Layer 8 of a small transformer language model trained on English Wikipedia (11 layers, counted from 0, width 64).
A neuron adds its activation times its output weights to the MLP's output. To switch it off is to set its activation to zero at one token and run the rest of the model.
A neuron's activation on a vector x is SiLU(gate . x) times (in . x), where the dot is the dot product.

Input weights of the MLP neurons that the questions are about. A number n stands for (n - 500) times 0.0011.
n2 gate: 542,452,355,519,336,505,387,391,874,430,499,456,628,457,547,569,521,502,456,354,567,160,654,573,562,954,650,229,393,394,505,428,681,654,398,441,433,817,556,704,512,382,433,554,275,647,562,626,553,611,525,311,575,653,698,464,632,575,463,669,595,522,297,771
n64 gate: 630,422,546,566,489,530,513,451,516,235,368,720,394,621,708,609,794,550,383,481,590,583,704,656,645,445,422,301,574,244,467,298,507,450,588,495,852,334,573,705,401,506,258,518,545,360,420,778,593,445,373,349,469,395,317,744,311,578,392,631,520,459,413,361
n83 gate: 413,602,377,665,787,446,426,623,450,512,312,120,488,391,345,326,576,602,457,536,644,641,415,312,462,420,513,535,523,423,632,619,581,451,670,693,301,424,416,549,626,556,123,387,419,654,570,655,240,337,427,503,496,369,311,437,327,524,569,588,578,471,497,628
n104 gate: 447,325,716,577,417,335,489,383,706,683,418,110,417,528,193,417,281,354,346,586,355,414,552,439,536,406,528,536,528,656,556,342,176,385,279,395,414,462,598,602,246,612,250,734,412,503,431,472,449,617,236,325,171,520,407,405,571,696,446,675,689,389,456,598
n113 gate: 472,659,608,869,481,170,636,441,528,471,150,458,237,631,405,754,570,210,733,501,444,400,482,644,403,434,625,587,449,779,582,686,484,591,459,287,633,468,796,157,446,671,426,508,604,463,546,394,315,518,492,505,471,498,641,689,553,556,484,490,675,285,611,562
n134 gate: 550,918,688,577,398,408,494,662,343,592,698,471,668,38,496,537,821,466,681,655,322,352,418,733,553,384,479,575,464,475,535,492,570,379,419,309,399,561,911,552,433,467,409,396,725,548,429,503,498,275,387,483,585,360,645,833,713,195,358,491,161,271,634,561
n160 gate: 446,702,442,461,442,507,523,676,769,608,519,408,260,540,233,548,611,429,737,552,754,359,255,538,741,601,432,805,672,362,416,435,797,596,437,657,359,325,615,496,615,507,346,558,403,463,497,699,362,264,458,781,356,657,649,584,566,819,411,515,598,366,507,665
n161 gate: 591,668,585,363,585,720,572,241,715,348,675,720,592,343,449,524,426,518,433,523,493,733,468,466,612,502,872,637,356,260,227,422,331,485,288,566,626,776,572,596,641,385,713,387,470,389,245,517,438,610,428,644,607,307,467,368,684,340,594,459,558,478,712,664
n2 in: 533,585,505,551,554,612,313,445,526,442,417,248,405,545,330,467,348,388,748,602,357,573,307,508,619,668,631,883,545,413,482,422,627,593,306,437,247,724,635,696,414,451,557,345,294,428,469,709,515,588,804,541,392,337,219,456,416,547,617,548,560,629,661,481
n64 in: 462,437,561,544,347,452,339,462,427,430,614,361,627,795,309,508,482,515,460,301,738,482,239,757,662,533,607,782,522,533,736,654,633,554,321,568,416,389,505,362,481,162,577,433,470,518,271,515,265,326,641,483,411,488,784,209,657,552,607,366,472,581,724,704
n83 in: 340,530,380,621,468,495,331,644,662,304,488,530,504,503,583,393,294,491,583,374,360,689,404,766,696,557,661,468,330,180,361,350,548,103,555,371,334,422,432,535,320,422,566,521,557,440,488,563,421,475,534,466,603,230,401,507,736,488,780,740,482,503,641,922
n104 in: 555,517,639,471,442,392,211,555,525,445,529,309,139,599,205,331,592,362,615,297,505,564,528,456,561,460,321,401,617,650,528,562,687,718,419,735,676,721,665,728,408,368,468,521,844,749,481,479,645,380,659,657,597,444,283,784,433,464,410,449,479,653,655,451
n113 in: 331,525,432,349,639,729,550,669,470,628,627,546,392,411,388,209,588,800,324,412,773,394,239,813,482,555,384,448,388,162,505,559,420,531,674,259,345,404,174,593,742,396,412,428,542,449,555,533,468,279,335,774,580,256,510,557,490,588,393,335,328,572,580,556
n134 in: 414,525,399,418,584,421,686,659,562,505,632,699,429,378,524,444,213,397,775,794,522,334,437,701,433,408,580,447,681,590,396,566,750,547,356,288,461,446,642,589,518,424,619,645,511,589,674,576,503,649,332,471,148,358,448,851,660,400,754,323,431,167,620,625
n160 in: 353,236,665,678,362,501,438,494,343,528,710,341,400,552,456,378,351,158,627,519,898,369,518,579,358,486,523,443,495,436,412,432,222,420,531,525,359,317,576,634,344,490,216,589,659,574,339,560,523,555,312,422,597,725,541,508,515,351,606,719,657,324,724,559
n161 in: 520,357,595,605,579,618,615,470,493,412,555,503,567,353,860,714,556,610,843,438,554,479,361,310,578,294,451,640,425,327,651,629,381,608,463,403,671,463,480,641,443,590,594,180,442,387,145,709,584,252,850,401,548,334,476,553,551,395,546,495,528,437,451,432

Output weights of the MLP neurons that the questions are about. A number n stands for (n - 500) times 0.0015.
n2: 374,479,570,303,487,625,500,703,549,358,483,475,519,451,592,346,620,459,486,413,371,482,470,209,571,518,568,334,603,540,289,583,599,453,418,557,463,492,535,491,478,396,481,541,591,485,517,450,395,477,604,324,612,460,643,683,535,437,634,603,395,594,403,471
n64: 560,529,490,399,617,428,584,462,435,465,553,482,507,530,464,431,539,534,582,499,388,425,521,482,496,452,510,687,373,474,489,559,584,622,561,544,479,599,328,660,412,560,467,368,411,523,518,544,400,488,452,282,625,444,548,542,459,477,697,628,574,31,281,560
n83: 666,551,511,595,382,496,655,581,588,678,387,594,419,438,411,589,525,454,498,757,581,580,707,486,552,298,386,570,609,606,303,487,429,421,371,604,387,559,561,600,700,453,572,427,386,484,644,333,549,622,458,591,459,475,536,314,526,597,477,366,512,506,406,481
n104: 503,516,397,505,502,622,720,495,428,594,510,290,414,357,543,493,415,504,337,511,516,414,440,196,501,571,514,530,455,618,550,343,583,692,521,637,288,539,332,388,502,573,600,418,465,387,446,737,677,507,586,536,662,454,647,484,620,616,550,476,488,331,466,468
n113: 365,685,435,252,641,425,412,468,399,464,476,421,568,302,524,526,379,395,381,364,309,359,521,511,359,594,591,513,448,571,563,467,448,544,512,549,497,585,506,424,164,479,429,482,416,587,465,559,395,504,561,413,429,531,533,540,651,369,451,527,414,117,588,554
n134: 374,547,467,582,586,619,380,360,430,428,598,359,488,552,607,574,530,418,401,606,665,397,552,523,620,593,643,517,567,458,428,405,534,568,514,545,793,478,448,201,596,421,570,639,588,460,470,360,370,694,638,530,589,472,528,349,637,474,549,497,404,636,583,528
n160: 546,630,442,438,568,613,486,410,495,454,509,499,696,540,505,574,572,569,324,660,398,507,444,420,637,447,512,497,576,413,539,574,585,540,512,582,454,423,578,263,941,349,451,367,484,475,527,732,519,598,479,612,386,335,333,470,446,595,459,573,555,486,500,335
n161: 488,501,431,424,518,559,514,574,163,637,383,468,623,401,311,587,497,554,564,556,368,541,529,649,444,572,432,587,328,356,291,365,629,461,508,619,468,471,561,515,762,527,531,536,598,430,545,476,411,513,365,488,625,525,483,545,546,483,468,512,555,306,534,505

Each question names a token from some text and the token that comes next. It shows the vector x that enters the MLP there. A number n stands for (n - 500) times 0.011.

Then comes g, the gradient of the next token's log-probability with respect to the MLP's output, scaled to length 1. A neuron's effect is roughly proportional to its activation times (output weights . g). A number n stands for (n - 500) times 0.00096.

"all", then "en"
x: 597,579,537,491,650,480,582,486,531,373,508,487,512,609,387,426,571,490,396,474,476,464,430,566,484,496,549,484,416,431,429,479,588,435,484,577,311,516,519,438,502,569,534,485,615,467,434,599,289,684,542,497,770,498,542,512,616,504,759,415,562,698,558,457
g: 575,515,503,629,782,393,487,815,496,879,484,590,502,342,378,614,427,409,557,488,520,466,483,576,489,422,521,787,223,394,526,622,527,466,624,201,581,443,675,662,491,523,525,530,478,431,539,856,558,571,386,499,561,566,480,373,552,500,629,402,344,450,633,352
Switching off which neuron hurts the next token most? n83

" that", then " they"
x: 681,619,518,336,499,482,477,380,519,472,532,415,405,810,457,528,518,603,495,377,516,396,672,555,544,367,466,505,520,603,461,636,611,448,524,606,389,537,635,641,429,378,372,521,503,316,474,573,466,506,565,385,422,364,530,557,515,507,413,407,487,605,342,428
g: 638,706,499,492,374,610,737,704,702,598,616,581,410,683,453,538,545,522,377,499,517,337,559,704,445,554,466,465,579,330,685,368,288,590,368,563,568,593,713,700,438,473,539,909,631,452,452,440,316,549,509,421,631,579,455,352,360,716,485,628,463,427,464,712
Switching off which neuron hurts the next token most? n160

"ec", then "ution"
x: 529,420,501,589,417,471,398,529,574,587,571,540,283,583,381,348,474,460,397,380,555,536,510,493,623,357,553,490,337,395,599,530,481,661,613,535,481,586,601,426,566,423,481,473,557,528,498,358,615,540,454,670,532,589,442,479,503,415,659,472,576,708,472,551
g: 739,518,482,535,585,559,464,536,626,629,343,389,276,509,375,658,492,598,650,690,578,632,383,361,632,564,646,666,505,534,306,595,484,732,494,518,574,716,550,508,487,318,283,482,705,471,551,440,445,495,412,757,693,240,328,216,573,464,401,426,315,445,530,638
Switching off which neuron hurts the next token most? n134

"ies", then " that"
x: 506,530,473,347,484,531,478,429,621,392,520,635,409,782,601,451,614,444,495,477,476,501,414,425,473,522,633,586,375,478,602,614,553,566,432,499,294,676,480,688,414,558,481,641,594,344,553,505,353,478,502,508,539,639,461,458,543,489,564,347,551,640,487,543
g: 646,500,678,433,326,574,563,580,576,342,373,466,510,630,486,390,496,734,116,239,577,567,746,475,459,462,322,592,451,620,493,659,414,540,427,310,569,438,576,340,373,436,350,491,682,491,661,553,263,532,483,450,283,702,659,635,478,720,343,470,575,463,594,512
Switching off which neuron hurts the next token most? n2

"ers", then "'"
x: 574,694,505,377,577,520,544,460,606,323,484,620,414,664,586,469,595,282,523,440,499,346,593,457,549,538,601,522,408,438,505,552,529,566,429,514,307,681,440,639,537,501,530,705,565,424,533,597,426,554,501,395,554,636,458,564,536,451,605,357,489,648,519,507
g: 542,345,344,852,500,372,515,607,491,480,483,598,401,395,397,290,493,461,724,474,492,475,621,385,688,408,329,677,580,495,251,634,676,395,440,446,596,581,527,770,525,495,546,677,387,733,372,404,585,645,221,369,387,479,545,530,553,507,301,545,471,539,772,484
Switching off which neuron hurts the next token most? n104

"ull", then " House"
x: 454,589,478,432,553,566,653,490,525,586,501,483,571,628,366,415,496,404,465,492,547,494,438,538,624,471,595,357,459,408,573,604,615,462,541,587,411,515,461,439,638,559,487,512,411,446,382,617,507,601,544,546,599,415,559,575,491,531,383,491,314,735,461,487
g: 427,206,328,757,627,611,474,532,505,482,385,484,502,570,417,567,227,438,354,604,800,614,317,587,518,273,348,544,374,636,467,598,828,476,390,568,546,456,327,428,483,200,584,511,452,463,417,458,645,426,629,383,508,419,554,547,496,440,386,432,621,514,252,355
Which neuron, switched off, raises the next token's probability most? n160

" and", then " use"
x: 694,516,504,316,524,512,367,436,476,331,560,526,380,978,550,510,565,617,463,419,520,482,425,367,379,502,534,531,537,565,582,502,491,454,545,512,321,513,548,558,442,496,384,498,444,330,381,606,475,529,490,483,532,540,441,593,516,505,546,451,580,455,500,396
g: 656,268,717,372,759,559,387,480,714,810,587,464,451,462,459,643,475,374,607,490,446,648,612,405,488,608,291,768,455,557,443,653,597,643,344,591,422,585,426,286,402,369,353,319,540,675,568,609,448,646,476,405,669,576,495,654,523,530,283,588,596,423,601,365
Switching off which neuron hurts the next token most? n64

"oll", then "ab"
x: 692,594,577,404,477,571,438,373,473,533,548,538,478,529,672,497,378,555,469,515,473,272,681,497,548,513,420,485,567,563,597,513,459,722,679,468,485,479,563,351,427,684,457,537,532,493,332,727,479,415,389,536,381,478,442,432,511,386,480,473,381,652,526,495
g: 486,482,433,639,602,731,573,558,467,629,440,462,648,500,543,383,577,280,440,555,357,528,763,441,468,568,562,383,720,532,503,355,423,258,490,548,380,79,559,287,525,440,531,758,372,596,459,454,472,461,231,650,622,284,443,415,649,517,348,427,357,473,392,638
Which two neurons, each switched off alone, lower its probability most, in order? n64, n83

"arl", then "or"
x: 534,530,528,466,525,372,656,419,382,463,598,392,751,501,594,437,644,479,526,750,515,674,478,473,572,463,539,616,529,337,655,513,647,417,379,482,580,467,609,521,550,590,552,601,597,502,423,407,353,589,551,548,583,587,512,338,555,351,512,474,477,636,494,489
g: 651,418,589,513,308,487,475,631,502,367,349,501,509,652,681,449,619,715,364,526,503,197,375,367,375,378,557,486,347,749,605,422,208,718,647,593,478,437,306,411,555,342,468,609,470,511,539,494,245,555,349,501,609,358,411,627,615,434,480,541,703,624,253,393
Which neuron, switched off, raises the next token's probability most? n161

" the", then " play"
x: 581,460,421,396,514,520,242,454,483,431,532,398,600,943,501,567,474,534,383,541,545,616,531,523,545,426,476,560,522,619,469,483,572,333,373,653,476,416,399,384,620,541,493,576,414,437,373,520,420,590,511,397,466,482,385,546,581,622,579,535,576,465,562,470
g: 580,685,685,397,757,598,723,544,462,486,707,325,663,510,342,615,718,412,528,417,522,405,546,612,521,477,380,379,623,507,423,410,594,648,659,518,572,612,404,670,474,701,711,572,441,417,587,306,496,479,467,241,629,685,806,610,664,610,387,562,707,469,546,539
Switching off which neuron hurts the next token most? n64

" adv", then "ice"
x: 525,721,498,419,861,532,435,388,535,588,517,588,485,383,630,508,513,522,502,596,492,463,469,480,464,483,539,569,641,407,535,611,651,416,774,417,479,536,577,468,366,597,540,560,560,502,452,348,470,414,517,627,654,367,474,515,606,374,614,418,587,552,391,401
g: 181,650,762,492,502,697,400,567,421,343,751,426,613,491,288,516,490,787,398,312,403,519,355,277,545,422,317,527,461,306,427,608,488,587,693,627,599,561,497,628,540,517,539,455,465,403,319,610,521,634,506,508,408,491,297,540,473,433,298,463,531,407,337,763
Which two neurons, each switched off alone, lower its probability most, in order? n161, n160

"ian", then " G"
x: 388,491,423,408,631,655,414,598,450,438,378,474,520,685,460,548,429,373,558,454,478,668,478,630,551,638,530,526,488,601,573,533,466,459,558,566,288,521,270,500,475,621,591,515,553,450,527,392,532,373,593,473,462,453,426,454,456,552,530,471,645,658,556,398
g: 412,526,280,587,267,585,469,499,616,550,614,331,586,463,379,675,385,669,591,394,708,559,500,357,704,329,248,465,588,448,552,477,404,442,359,401,581,636,368,429,580,261,589,441,266,685,521,635,735,497,545,566,589,388,252,418,371,704,405,354,583,498,402,704
Which two neurons, each switched off alone, lower its probability most, in order? n83, n2

" and", then " the"
x: 500,555,445,377,533,411,378,544,414,401,538,523,444,973,476,492,549,604,458,377,530,540,313,494,449,402,366,429,426,604,581,524,524,366,418,503,390,430,499,370,525,493,389,464,255,415,500,692,543,433,527,549,521,484,439,600,578,465,495,338,602,510,485,485
g: 552,329,616,488,693,499,662,577,539,578,277,550,486,653,679,786,445,622,332,361,457,311,405,544,307,459,581,487,408,468,665,639,479,494,357,578,349,608,491,540,467,561,501,600,713,622,466,361,137,566,511,641,759,642,553,667,514,480,529,248,540,478,373,701
Which two neurons, each switched off alone, lower its probability most, in order? n160, n64